Layer 6 of a small transformer language model trained on English Wikipedia (17 layers, counted from 0, width 64).
In attention head 1, each number of a token's query or key is one row of weights dot the token's vector x plus its bias. A token spreads its attention over itself and the tokens before it by the softmax of 0.177 times query dot key.
The model reads these tokens: " of" " field" " opera" "tive" "s" " by" " late" " " "1" "9" "3" "8" "." " His" " station" " successfully" " un" "cover" "ed" " Ge" "sta" "po" " network" "s" " in" " By" "to" "m" " (" "O" "per" "ation"

Query weights of the head. A number n stands for (n - 500) times 0.0008.
q0 (bias -0.103): 818 822 671 404 575 538 313 389 462 593 432 475 447 623 435 316 304 642 561 431 679 356 296 427 630 258 578 250 518 589 323 383 447 423 498 447 637 444 334 428 584 553 349 429 538 361 508 545 523 434 500 513 613 420 688 337 503 563 663 548 389 680 305 588
q1 (bias -0.354): 754 527 731 436 461 613 648 450 202 686 418 388 538 473 713 421 470 230 567 188 841 304 349 539 588 489 442 239 268 548 571 383 906 619 366 751 679 291 702 689 389 522 309 743 634 386 631 436 248 383 398 276 237 684 801 458 800 720 458 448 397 475 423 854
q2 (bias -0.284): 537 572 781 617 525 551 405 336 371 651 532 419 346 486 698 376 657 321 579 447 794 634 721 731 516 340 547 456 377 500 243 488 769 592 471 631 580 288 600 525 439 566 382 760 384 475 437 476 400 365 378 362 386 482 863 481 581 519 301 509 535 409 485 537
q3 (bias -0.317): 574 816 601 372 408 755 578 261 584 584 463 404 572 653 544 392 549 347 637 392 763 423 587 534 338 825 697 181 374 670 330 283 629 400 512 517 750 441 743 488 316 625 367 405 634 503 559 339 176 193 305 233 356 687 693 678 574 552 410 536 367 383 424 894
q4 (bias 0.070): 275 830 655 487 92 336 503 315 509 407 456 545 444 420 397 457 374 686 443 372 371 647 175 362 584 478 446 326 797 635 162 530 558 353 395 415 544 366 645 280 449 653 523 310 396 530 571 484 556 375 561 680 589 816 335 550 610 547 548 516 470 807 393 391
q5 (bias -0.022): 553 789 612 464 352 538 717 608 559 655 724 556 526 441 547 502 537 587 397 633 403 303 358 98 454 397 527 677 751 380 599 485 362 390 536 469 417 608 445 475 525 603 595 501 542 373 561 600 631 590 544 657 502 783 278 366 479 564 547 696 392 304 447 239
q6 (bias 0.088): 376 101 88 554 460 241 384 613 614 274 461 548 640 566 366 533 921 636 535 627 147 792 597 634 387 470 417 800 564 658 649 360 548 493 696 672 371 345 546 517 448 103 256 576 571 607 464 430 477 553 648 539 342 386 453 528 551 217 421 469 660 341 708 381
q7 (bias 0.056): 604 333 791 641 430 537 440 481 698 297 433 101 330 399 458 405 575 568 536 300 359 484 937 670 498 455 386 419 369 469 494 693 411 524 483 776 508 643 634 314 555 359 426 484 621 554 545 457 446 613 340 475 836 416 330 581 453 643 550 492 683 384 817 448
q8 (bias 0.045): 485 724 292 481 417 420 506 628 455 460 393 646 684 401 376 518 181 593 357 638 795 586 349 290 718 417 298 558 627 566 356 600 509 565 508 533 392 651 442 517 406 373 596 563 467 677 201 424 536 378 636 643 482 447 574 589 311 549 488 551 501 700 455 312
q9 (bias 0.257): 355 373 366 400 604 394 417 373 552 432 469 627 631 613 539 541 322 591 593 754 338 690 305 505 536 372 312 475 614 295 356 652 449 499 536 505 463 721 284 525 511 493 543 526 408 669 467 528 535 449 740 605 687 510 500 402 418 472 580 815 494 880 513 455
q10 (bias -0.249): 424 650 597 379 607 675 442 505 507 659 568 247 507 692 564 420 453 453 432 374 752 546 517 522 590 525 596 168 354 605 415 359 547 502 503 479 700 285 555 342 402 567 419 612 710 576 458 507 317 353 282 271 484 420 480 633 565 604 386 645 443 323 587 637
q11 (bias -0.183): 489 509 404 472 492 421 484 473 404 504 534 356 467 314 487 611 462 468 454 529 621 326 722 568 562 368 439 370 336 495 720 405 597 541 382 499 536 578 544 397 284 347 365 477 561 474 576 460 486 457 496 575 357 487 529 593 567 587 324 554 448 506 448 585
q12 (bias -0.126): 630 613 605 530 392 664 565 421 662 514 541 442 551 496 635 263 606 445 463 213 663 625 455 715 468 395 388 478 358 580 411 342 598 572 522 528 535 447 814 475 569 472 537 377 662 452 591 441 395 365 325 358 437 363 499 384 456 460 414 330 666 673 362 635
q13 (bias -0.249): 775 559 537 406 768 567 426 445 622 603 537 433 503 417 789 519 460 194 436 451 696 442 662 610 439 482 403 261 329 443 571 174 540 797 532 442 659 499 824 606 499 630 354 467 672 349 533 358 307 368 391 245 517 598 574 442 429 509 545 272 455 244 483 901
q14 (bias 0.199): 433 502 571 415 582 357 228 423 576 659 471 493 485 532 402 629 584 663 657 533 518 828 516 450 603 619 400 404 583 436 467 719 359 622 266 575 412 810 465 250 465 442 478 529 470 480 559 589 449 94 643 815 254 316 408 487 385 461 474 437 533 750 580 448
q15 (bias -0.269): 494 634 406 425 596 614 446 565 641 663 545 439 474 403 643 639 645 299 694 590 632 290 677 551 525 523 721 434 191 493 503 216 571 668 510 534 523 482 710 521 613 352 512 747 705 495 833 273 301 436 422 226 424 367 473 358 513 567 385 451 382 116 505 638
q16 (bias -0.259): 377 781 640 478 528 545 385 410 438 710 669 733 235 624 487 433 358 605 740 386 755 331 556 282 446 544 786 467 538 612 359 398 558 547 399 600 822 539 532 465 545 554 363 793 678 626 411 455 410 428 485 494 396 574 400 449 429 564 448 263 460 497 303 696
q17 (bias -0.270): 599 723 560 510 412 657 514 224 628 663 532 472 499 631 554 537 606 419 532 437 697 381 523 553 594 355 427 516 549 744 351 389 490 532 395 509 480 348 604 547 193 608 555 449 390 654 523 359 420 222 351 560 409 444 699 344 460 558 514 430 433 420 498 740
q18 (bias 0.131): 366 140 362 657 502 381 639 623 615 316 587 557 571 317 479 593 367 622 564 504 396 682 665 795 715 604 634 959 390 600 693 607 419 590 651 406 474 570 634 243 629 309 494 356 316 499 459 469 472 579 402 204 484 134 654 542 499 718 354 476 624 462 587 262
q19 (bias -0.137): 517 930 625 263 701 589 441 438 460 629 615 787 289 537 762 608 314 293 606 645 627 348 241 327 542 486 465 393 392 316 663 206 726 489 428 376 449 712 513 547 434 237 458 570 545 521 496 542 288 464 541 492 321 616 388 213 534 517 499 320 576 631 368 440
q20 (bias -0.171): 563 159 487 500 481 533 588 416 728 359 354 296 450 520 427 337 647 498 546 298 229 641 752 837 386 423 688 792 480 598 640 674 650 613 474 533 392 519 628 255 572 576 299 459 597 388 479 704 669 397 374 272 451 577 244 717 583 579 385 604 567 284 703 477
q21 (bias 0.261): 386 479 498 490 51 340 752 479 753 440 808 430 543 702 358 480 527 640 395 383 302 813 502 299 634 612 438 572 759 535 497 691 505 580 446 367 403 386 381 363 693 527 641 643 218 549 579 568 651 320 417 685 603 484 24 795 679 393 550 451 857 705 584 256
q22 (bias 0.288): 505 273 467 522 279 320 376 474 680 390 405 620 407 653 546 582 549 731 556 518 240 467 494 222 535 419 560 486 675 195 628 554 343 381 538 266 434 569 451 484 813 209 764 491 392 433 297 496 750 498 805 629 685 280 445 372 459 451 391 537 719 556 573 342
q23 (bias -0.250): 572 793 503 358 376 539 532 305 330 657 565 508 315 276 437 549 666 230 356 335 402 246 245 511 548 301 551 458 613 646 443 500 564 454 693 389 419 469 485 617 308 574 442 546 548 561 576 508 500 334 488 637 341 737 593 265 597 598 437 386 303 285 342 499
q24 (bias 0.132): 413 763 765 253 432 348 504 591 277 404 701 635 625 742 443 496 404 446 507 403 327 525 337 464 775 576 340 338 622 525 437 587 584 571 403 492 299 430 467 425 641 595 656 490 377 579 428 401 464 567 475 609 465 604 336 494 352 258 742 318 493 672 240 642
q25 (bias -0.074): 459 839 576 479 310 655 441 499 751 541 560 811 906 316 496 693 405 322 474 507 684 325 112 69 576 412 175 445 860 616 474 386 640 484 332 283 446 399 719 420 404 493 564 431 574 533 499 477 393 176 551 633 481 728 667 500 565 659 484 545 293 738 95 440
q26 (bias 0.125): 437 254 647 538 382 576 395 460 463 444 520 359 375 495 530 575 664 512 473 451 276 427 665 626 618 537 556 455 329 213 503 528 338 370 517 646 507 620 602 393 421 643 393 577 543 582 438 525 479 751 634 480 550 632 420 582 620 195 557 577 544 502 540 486
q27 (bias 0.083): 550 452 538 509 480 339 574 450 606 586 666 483 364 448 492 302 535 693 272 658 368 623 362 278 554 606 524 516 593 442 469 500 446 497 580 555 425 635 358 373 547 620 456 519 391 723 565 657 644 346 574 810 436 569 480 451 200 344 544 632 387 756 571 360
q28 (bias 0.237): 237 211 380 600 482 369 568 458 384 286 549 772 507 493 513 543 496 653 495 667 280 603 544 606 549 607 528 421 427 470 449 476 271 565 492 319 551 570 423 416 544 432 684 505 239 413 618 546 618 457 634 469 568 576 426 398 417 489 626 471 641 666 514 551
q29 (bias 0.265): 312 222 336 663 356 428 380 587 452 358 521 301 485 516 279 471 762 574 332 496 623 568 486 515 424 739 393 500 552 502 613 696 445 279 669 289 346 578 476 303 594 671 536 343 485 437 723 662 632 628 724 461 518 554 120 685 374 558 574 388 617 621 632 374
q30 (bias 0.247): 497 201 791 404 334 229 438 419 650 307 533 412 726 565 430 486 665 763 489 507 334 679 943 694 405 527 689 624 592 216 595 679 463 550 551 579 496 559 305 189 630 415 563 455 244 344 494 592 521 827 565 545 617 284 432 500 264 153 576 384 552 602 711 466
q31 (bias 0.053): 668 348 375 551 364 579 674 684 501 501 595 432 298 721 563 456 360 518 493 635 390 409 462 466 662 584 522 527 452 554 554 582 392 319 517 254 642 669 474 335 359 392 485 583 567 451 587 573 469 534 466 461 538 323 454 618 462 400 415 502 593 368 626 346

Key weights of the head. A number n stands for (n - 500) times 0.00078.
k0 (bias -0.049): 497 565 563 501 443 674 480 584 432 446 484 397 314 716 486 536 231 787 409 406 510 360 353 359 498 384 466 357 756 469 580 669 466 415 530 537 415 677 551 432 355 442 614 456 390 588 481 442 596 408 421 858 602 498 735 287 562 499 441 674 557 846 409 446
k1 (bias -0.114): 488 672 508 461 336 586 452 643 581 430 523 797 594 760 330 355 465 428 545 488 595 276 414 188 579 629 423 161 740 399 372 211 501 444 520 309 447 415 523 551 484 447 497 543 342 663 374 524 375 398 701 662 542 697 509 476 561 467 473 502 479 575 279 560
k2 (bias -0.080): 544 763 737 445 473 454 353 320 567 453 449 546 573 540 368 533 347 554 662 406 678 347 318 491 630 583 517 426 637 426 402 336 531 461 351 499 469 484 554 662 542 580 644 405 209 571 576 577 623 480 471 573 496 446 675 393 470 529 635 386 346 758 393 698
k3 (bias -0.077): 570 631 567 474 450 465 503 488 458 409 509 535 669 545 458 585 421 434 441 593 443 407 89 373 500 557 425 416 723 470 347 657 538 328 363 418 454 261 518 567 528 520 425 394 457 415 490 616 555 387 524 546 432 720 261 527 510 571 358 529 491 742 601 577
k4 (bias 0.060): 480 290 661 784 427 514 395 627 492 147 490 432 518 492 462 430 507 563 614 363 322 667 482 551 598 339 649 540 712 452 463 890 452 304 393 465 386 482 383 547 490 469 427 598 467 432 281 618 522 559 510 579 547 382 256 634 576 497 719 472 625 763 524 401
k5 (bias 0.053): 433 426 535 517 488 414 659 542 473 532 640 508 344 277 405 472 630 617 249 388 229 462 553 419 357 535 683 663 375 321 689 793 471 455 590 421 481 700 445 272 696 535 658 407 517 486 485 493 731 743 468 847 461 523 400 482 532 424 385 449 463 238 518 386
k6 (bias 0.042): 256 431 451 509 649 556 662 231 552 510 638 375 551 619 394 451 711 206 627 495 674 539 532 623 410 431 583 779 351 641 553 367 494 483 411 711 437 400 651 704 327 345 475 593 438 477 614 256 260 560 464 323 474 463 394 660 374 527 471 421 385 438 776 917
k7 (bias 0.025): 510 663 515 526 496 586 549 570 789 413 405 463 422 416 616 313 399 430 359 335 768 251 581 550 629 481 730 194 417 735 372 609 564 416 481 496 452 425 679 345 356 626 460 643 543 554 420 589 570 552 205 309 593 558 404 585 774 577 664 406 484 495 533 668
k8 (bias 0.063): 358 357 284 636 520 443 411 451 574 463 345 581 603 488 648 595 288 627 482 351 546 646 578 513 549 297 458 733 350 438 443 568 466 686 474 579 467 690 425 669 711 209 496 474 596 637 451 515 561 346 577 544 558 432 247 425 680 504 523 604 491 468 681 263
k9 (bias 0.094): 600 304 307 455 588 565 418 571 273 545 441 371 528 376 438 659 532 513 498 533 460 532 625 580 622 495 565 412 311 559 607 442 406 650 427 635 309 720 397 592 425 452 548 497 563 434 410 482 378 576 607 430 505 289 695 347 535 460 438 448 653 605 558 352
k10 (bias -0.102): 544 667 501 614 438 433 605 388 476 541 559 382 618 576 370 361 253 504 532 363 674 412 458 258 516 714 426 307 665 471 529 453 541 458 384 491 466 545 595 563 638 574 578 441 480 444 513 514 656 374 524 505 626 754 530 695 640 674 474 473 509 690 397 612
k11 (bias -0.130): 514 712 588 390 433 640 658 430 676 571 561 524 510 502 574 490 448 287 491 282 741 459 446 372 879 536 261 430 443 399 425 397 329 500 559 436 405 568 615 505 449 488 378 470 553 467 545 537 433 530 651 707 415 549 499 505 476 569 611 311 401 359 471 328
k12 (bias -0.088): 548 879 467 658 434 359 361 513 573 362 573 610 295 511 314 616 359 472 361 509 420 586 472 520 496 550 327 414 755 570 347 523 675 495 297 471 475 459 492 708 310 671 345 572 462 462 426 366 372 385 309 457 641 569 380 562 591 535 648 429 538 728 506 585
k13 (bias -0.103): 528 868 596 325 470 415 581 561 486 613 593 878 530 487 675 623 346 314 397 736 570 399 297 181 547 478 356 164 496 527 566 313 310 514 337 417 484 499 389 595 425 637 541 288 634 593 489 532 487 436 415 638 569 663 550 646 482 493 509 687 553 549 369 570
k14 (bias 0.092): 482 372 455 648 673 505 462 486 783 541 258 403 599 222 455 432 461 659 610 567 662 405 694 457 629 625 277 481 304 522 358 659 508 366 458 528 402 646 556 405 241 487 499 579 577 404 508 462 345 255 621 455 469 400 316 568 428 514 562 601 623 671 558 455
k15 (bias -0.085): 371 784 501 361 366 431 539 405 349 604 519 581 553 247 590 504 378 378 479 673 636 352 391 376 608 534 411 485 446 632 584 369 618 513 430 258 515 450 530 536 495 587 721 455 570 398 560 357 467 506 459 396 350 595 331 578 522 541 591 478 412 614 301 567
k16 (bias -0.085): 531 648 439 483 620 372 553 563 486 354 419 634 453 567 645 509 624 543 595 543 511 356 462 446 521 574 389 429 641 382 413 709 634 503 595 279 367 627 653 584 646 467 662 327 573 297 611 426 698 415 534 833 533 640 401 505 413 495 454 598 579 709 428 596
k17 (bias -0.086): 404 504 484 341 511 529 442 295 664 769 619 643 518 453 513 480 449 472 333 454 407 501 297 450 559 381 335 487 600 597 396 597 570 379 390 467 480 305 674 563 604 460 650 515 438 416 610 604 471 389 446 490 479 572 487 471 527 490 609 600 574 687 504 362
k18 (bias 0.048): 639 479 400 656 602 522 611 413 490 539 561 494 533 419 719 599 245 260 631 495 607 623 709 571 718 490 542 607 443 366 551 414 616 658 454 388 673 442 830 446 388 236 356 703 495 518 514 359 516 447 262 101 460 451 802 484 313 601 621 443 375 338 558 576
k19 (bias -0.039): 665 741 497 464 464 324 355 481 400 588 646 963 566 263 569 539 598 476 426 805 589 419 397 440 977 746 506 373 528 255 547 655 539 722 669 297 577 612 444 631 371 402 751 486 454 476 615 301 492 608 901 715 372 272 363 476 604 407 586 466 702 538 423 254
k20 (bias -0.022): 617 561 609 451 648 541 597 411 511 541 524 529 225 397 469 580 410 464 651 308 454 373 462 613 459 620 557 394 545 540 210 541 472 319 484 349 615 507 517 471 517 666 360 672 627 483 596 523 442 415 341 224 523 756 380 770 523 649 665 347 454 370 544 857
k21 (bias 0.078): 468 215 687 708 499 331 478 422 573 376 409 453 343 538 440 353 804 475 475 486 373 843 550 499 372 567 549 673 586 560 598 846 617 291 415 366 477 446 537 361 517 461 357 442 585 512 617 570 389 344 398 326 559 356 429 795 452 526 637 347 546 555 795 391
k22 (bias 0.101): 562 432 434 556 531 530 170 620 381 458 636 546 308 441 645 540 697 478 545 522 328 405 628 839 319 454 621 344 387 529 715 659 478 536 491 644 325 551 585 269 405 490 636 464 620 395 572 548 361 530 430 464 543 393 498 450 485 680 422 425 614 488 598 456
k23 (bias -0.073): 281 568 634 476 413 385 579 463 583 561 618 616 593 589 373 518 572 610 472 400 494 450 390 564 480 493 488 542 842 501 365 528 426 430 504 301 503 575 401 481 454 550 732 596 331 565 563 573 845 774 573 634 463 669 385 584 475 389 774 540 325 353 364 441
k24 (bias 0.086): 236 254 595 529 472 417 505 560 546 490 411 455 539 397 535 552 815 539 589 637 366 880 670 392 489 579 478 236 550 371 565 615 430 621 525 549 585 434 529 372 588 528 468 696 382 547 585 479 618 500 681 676 663 424 481 480 598 228 587 406 646 649 515 458
k25 (bias 0.005): 417 551 479 618 345 442 635 474 548 227 718 663 614 304 465 588 421 674 639 424 379 651 259 263 699 434 438 759 586 558 582 725 348 525 385 437 357 502 425 329 563 291 517 431 420 552 505 452 598 535 528 611 622 438 317 666 551 376 679 445 656 590 452 253
k26 (bias 0.061): 607 378 622 484 565 440 515 289 475 502 556 393 507 487 446 460 850 497 621 487 415 276 659 513 629 445 483 100 404 546 557 335 486 293 340 550 536 633 581 568 380 580 234 432 382 386 658 592 585 634 503 395 527 495 496 342 568 565 552 519 548 486 494 596
k27 (bias 0.104): 533 339 551 605 592 531 351 379 448 528 515 414 511 548 345 673 465 595 501 473 467 675 913 474 385 549 640 521 345 470 497 908 430 309 566 641 430 688 496 484 350 564 490 301 468 389 458 509 527 413 543 510 529 340 501 486 595 324 509 574 349 485 644 459
k28 (bias 0.101): 790 225 499 546 469 473 394 489 331 527 269 484 489 400 513 515 701 455 731 512 513 758 612 665 390 491 391 489 304 430 625 503 523 623 482 653 583 472 679 519 394 539 559 571 553 473 453 563 393 500 505 307 513 446 550 495 482 396 408 581 589 385 373 475
k29 (bias 0.072): 733 370 593 703 610 360 611 605 501 577 502 477 415 678 461 364 518 747 533 425 381 541 740 646 489 537 617 474 456 588 541 601 376 500 428 562 415 296 614 508 598 604 199 744 619 409 454 520 508 526 356 386 325 407 390 946 392 345 403 441 647 314 542 515
k30 (bias 0.076): 464 246 641 524 534 666 332 383 709 642 540 347 282 435 473 518 547 600 713 501 473 581 556 603 428 488 660 303 259 657 454 636 654 626 569 604 587 446 643 356 509 495 481 616 573 351 667 444 581 412 386 234 391 383 605 348 453 309 600 489 439 433 674 654
k31 (bias 0.035): 714 393 458 553 743 372 441 494 384 486 610 441 460 466 499 447 523 385 309 470 710 471 472 501 554 392 616 451 421 420 687 584 504 344 541 539 463 470 610 404 690 316 465 224 578 510 479 320 467 463 583 229 574 607 610 689 529 648 497 411 483 352 442 263

The vector x that enters this layer's attention at each token. A number n stands for (n - 500) times 0.0085.
0 " of": 488 786 473 401 406 412 702 543 624 319 426 684 589 668 315 451 280 352 264 515 524 243 173 549 552 587 352 354 913 383 454 132 408 441 478 365 511 429 473 537 709 676 480 314 417 624 449 399 756 602 381 544 458 651 551 506 588 591 481 732 488 685 632 727
1 " field": 400 910 547 292 412 326 700 519 617 335 474 727 746 594 432 466 128 415 333 539 564 280 305 532 559 566 335 339 746 425 491 289 391 332 404 399 479 335 582 455 642 682 469 398 369 563 625 425 667 547 496 659 505 819 499 514 346 542 736 592 488 683 354 779
2 " opera": 439 851 603 348 593 434 659 473 602 305 559 724 603 682 322 511 198 327 379 494 513 276 270 385 601 631 236 218 706 414 399 346 365 461 463 387 380 291 545 549 659 686 413 369 342 559 607 468 704 583 600 673 431 830 450 711 401 535 627 553 506 683 375 725
3 "tive": 403 881 547 308 555 307 709 516 518 450 552 676 552 659 371 486 155 327 337 532 512 335 285 342 506 658 278 268 683 425 456 258 405 338 419 336 401 400 548 485 668 650 497 358 385 579 660 463 646 537 607 689 477 931 443 610 473 522 658 514 495 769 490 773
4 "s": 408 780 593 244 485 449 679 546 506 461 458 675 675 590 497 450 196 342 356 431 430 315 252 288 639 656 330 244 797 422 406 223 457 479 386 365 421 406 485 543 624 685 515 325 426 507 500 507 547 552 624 665 507 924 337 722 422 532 631 527 541 714 476 856
5 " by": 475 910 506 216 348 484 715 552 516 358 549 641 543 709 390 557 218 423 206 446 501 291 242 338 531 640 262 341 844 373 501 228 496 397 469 364 555 399 498 530 704 647 513 380 343 570 520 503 675 604 487 551 472 719 440 594 539 487 569 604 466 842 458 761
6 " late": 433 877 500 273 436 447 603 514 543 358 608 689 553 688 487 497 170 384 297 628 462 277 225 329 549 665 304 331 825 448 359 233 414 298 437 470 573 407 492 501 683 627 679 351 320 556 594 399 720 557 416 628 535 818 494 494 564 489 667 540 419 753 453 691
7 " ": 446 888 480 119 402 514 661 485 586 254 551 689 618 605 499 446 194 320 440 487 442 310 187 386 603 636 390 321 831 440 411 223 443 462 521 261 523 380 379 517 555 650 510 373 312 579 522 513 677 594 564 630 561 786 442 540 515 547 754 588 541 678 462 751
8 "1": 499 887 633 194 471 424 589 382 657 341 531 667 613 730 483 495 166 440 468 578 396 207 193 361 608 602 395 418 802 415 454 167 432 433 363 293 489 461 437 533 732 587 603 379 332 567 536 414 585 602 431 635 566 870 416 484 522 525 690 504 458 713 467 705
9 "9": 458 925 589 260 468 494 574 428 651 342 548 685 559 712 486 475 143 414 422 563 322 237 205 314 670 626 385 348 769 422 439 203 441 509 318 261 456 447 491 566 722 644 635 378 322 540 572 381 646 531 492 649 539 828 451 477 469 517 620 533 532 671 469 769
10 "3": 426 865 579 206 478 421 587 463 606 382 514 710 561 689 516 472 200 420 409 559 406 163 226 335 624 614 349 303 795 386 449 217 411 450 426 303 500 438 461 536 746 627 651 336 359 581 560 405 517 499 486 617 615 814 432 484 474 552 667 500 618 776 470 803
11 "8": 422 856 578 239 459 435 576 470 583 367 522 698 505 736 542 496 129 401 414 533 390 259 192 315 626 627 333 229 775 408 457 216 406 507 365 287 493 444 486 575 721 642 668 351 371 564 662 407 591 469 542 647 578 764 429 493 492 577 637 483 597 711 456 803
12 ".": 483 838 516 185 408 427 616 463 418 275 495 729 526 730 510 499 260 406 471 455 484 299 231 454 581 639 321 180 765 364 463 250 438 483 367 387 555 377 557 599 674 574 543 222 362 662 489 523 638 563 559 588 608 778 386 595 543 568 510 619 692 782 313 724
13 " His": 535 795 481 317 550 210 597 544 621 436 578 814 468 626 496 449 87 377 401 627 503 353 198 332 639 582 221 275 784 437 386 209 347 477 380 372 522 287 544 523 608 590 612 438 368 663 522 529 683 601 603 712 473 718 446 666 551 558 603 552 512 613 304 659
14 " station": 390 854 568 314 441 376 685 557 484 324 442 785 664 566 435 501 229 538 319 501 584 321 208 248 769 666 273 308 715 462 576 214 383 456 351 318 499 506 629 622 583 633 611 302 353 527 619 412 638 553 500 593 561 827 443 557 392 467 640 484 531 722 328 680
15 " successfully": 368 886 581 268 349 435 640 513 581 277 563 766 564 656 480 411 153 449 289 480 583 374 195 271 644 649 216 230 797 420 484 305 406 431 510 352 508 435 605 601 637 679 583 309 346 614 546 601 670 493 590 566 534 724 375 593 435 573 528 557 482 745 464 649
16 " un": 494 914 545 206 355 314 639 536 677 356 546 754 613 559 396 465 197 390 425 583 522 289 232 369 643 600 302 302 790 479 404 212 565 432 530 448 445 342 383 500 512 575 477 217 247 608 595 567 661 571 560 719 618 779 392 665 508 575 540 558 571 676 462 616
17 "cover": 413 911 553 316 367 395 679 479 540 427 534 734 638 605 403 421 160 462 380 615 411 281 274 180 733 599 241 320 683 405 521 313 440 437 285 502 459 363 593 528 642 575 557 472 318 626 634 478 736 528 444 677 469 938 379 592 415 520 665 543 475 690 468 574
18 "ed": 401 838 517 282 398 398 678 539 544 472 574 666 577 623 433 537 98 342 367 485 444 417 198 172 675 612 239 332 766 448 418 305 471 429 396 291 448 515 571 507 629 623 526 364 345 544 626 556 635 525 457 720 593 952 402 575 546 446 629 453 522 789 453 671
19 " Ge": 359 922 440 288 359 401 541 525 613 312 545 587 614 611 403 554 313 319 416 607 439 264 302 304 633 625 89 331 837 502 502 342 287 529 428 376 619 334 467 432 618 618 599 413 432 561 599 502 707 578 554 670 384 785 485 514 544 513 726 562 489 784 335 689
20 "sta": 358 964 653 264 452 462 614 456 573 385 497 786 710 607 430 598 240 361 399 581 398 218 349 336 585 562 232 302 716 421 444 304 381 511 486 379 405 397 453 555 596 557 607 349 263 663 625 525 662 594 636 599 430 742 350 614 393 580 716 491 458 813 347 648
21 "po": 343 862 595 268 384 460 577 537 586 415 575 612 660 502 333 625 255 435 373 603 429 251 243 341 590 637 192 208 755 475 352 280 484 536 554 326 405 441 454 629 639 523 576 310 341 682 566 542 605 492 681 684 472 835 377 537 482 532 704 486 467 796 408 722
22 " network": 379 955 536 291 428 422 660 539 489 363 376 683 751 638 403 362 227 543 309 583 576 378 306 243 659 688 333 235 769 431 499 375 471 410 366 366 380 430 510 615 553 623 578 378 325 516 599 453 703 576 536 672 478 831 463 568 361 405 633 487 518 836 371 672
23 "s": 385 852 615 267 416 403 633 519 520 462 423 672 705 621 498 437 166 431 379 460 458 376 239 184 646 612 308 221 840 414 359 314 483 481 400 340 369 465 440 554 604 636 545 361 360 541 476 545 561 547 644 723 545 898 370 676 461 496 647 504 561 783 457 742
24 " in": 445 896 504 230 273 408 587 631 569 392 570 641 620 700 456 489 178 464 289 499 521 427 260 224 573 620 350 226 876 432 404 297 489 392 368 374 478 481 457 529 605 664 577 305 297 507 518 523 724 618 501 679 427 754 475 480 604 492 600 580 532 835 427 675
25 " By": 322 872 482 332 362 410 455 536 563 437 555 732 558 574 364 576 209 465 339 610 420 387 189 248 626 533 346 287 877 471 352 249 420 361 357 348 584 429 458 473 705 634 676 421 281 611 461 509 734 574 648 639 483 838 522 459 531 489 637 613 515 726 444 731
26 "to": 313 937 601 315 296 367 593 502 548 388 489 686 621 593 422 590 195 416 353 625 402 281 252 369 453 535 259 320 786 496 393 339 411 452 423 293 459 481 434 536 732 629 611 376 295 613 549 540 664 582 707 637 452 769 503 478 499 574 734 518 524 810 337 732
27 "m": 336 932 517 364 365 378 669 463 484 439 473 675 687 602 503 466 205 410 461 631 391 267 214 341 600 581 306 285 864 469 360 350 405 497 350 327 415 458 426 557 701 579 611 375 283 564 522 553 566 580 581 764 482 848 430 530 472 467 735 470 595 758 367 731
28 " (": 470 861 561 230 415 370 541 654 521 288 387 711 651 708 461 406 213 462 455 581 358 361 251 204 636 633 348 246 825 480 470 277 462 491 481 310 459 318 331 616 543 599 426 440 287 556 508 625 622 606 481 678 646 803 455 496 691 471 561 622 608 744 353 645
29 "O": 354 975 550 303 365 403 479 444 644 252 445 688 695 606 436 428 259 431 487 611 392 253 279 282 680 486 262 367 846 411 562 337 361 555 357 362 485 389 407 567 626 586 686 392 333 546 574 599 695 603 614 626 485 767 440 637 527 519 691 557 409 732 284 651
30 "per": 387 886 627 268 333 263 528 521 563 428 487 826 671 617 412 550 183 434 425 662 428 292 282 245 611 546 222 278 790 408 469 325 422 492 397 397 386 474 481 580 636 508 554 450 306 606 638 493 622 620 528 742 515 827 372 577 535 528 649 509 481 798 336 635
31 "ation": 379 892 500 306 386 331 555 525 531 435 482 747 744 569 542 476 213 463 358 588 435 377 242 204 613 564 271 194 703 381 397 367 431 427 408 332 398 454 567 557 661 596 556 415 357 529 594 510 674 604 587 686 507 924 437 566 523 402 721 454 568 884 354 597

Token 23 "s".
Which token does it look at most? 23 "s"

Token 15 " successfully".
Which token does it look at most, and with what share of its attention? 15 " successfully", with about 30%

Token 4 "s".
Which token does it look at most, and with what share of its attention? 4 "s", with about 30%

Token 22 " network".
Which two tokens does it look at most, in order? 22 " network", 19 " Ge"

Token 31 "ation".
Which token does it look at most? 28 " ("

Token 24 " in".
Which token does it look at most? 24 " in"

Token 18 "ed".
Which two tokens does it look at most, in order? 18 "ed", 16 " un"

Token 17 "cover".
Which token does it look at most, and with what share of its attention? 16 " un", with about 20%

Token 11 "8".
Which token does it look at most, and with what share of its attention? 5 " by", with about 20%

Token 29 "O".
Which token does it look at most? 28 " ("

Token 20 "sta".
Which token does it look at most, and with what share of its attention? 19 " Ge", with about 40%

Token 27 "m".
Which token does it look at most? 25 " By"

Token 30 "per".
Which token does it look at most, and with what share of its attention? 28 " (", with about 40%

Token 13 " His".
Which token does it look at most? 12 "."

Token 16 " un".
Which token does it look at most, and with what share of its attention? 16 " un", with about 30%

Token 12 ".".
Which token does it look at most? 12 "."

Token 19 " Ge".
Which token does it look at most? 19 " Ge"

Token 21 "po".
Which token does it look at most, and with what share of its attention? 19 " Ge", with about 30%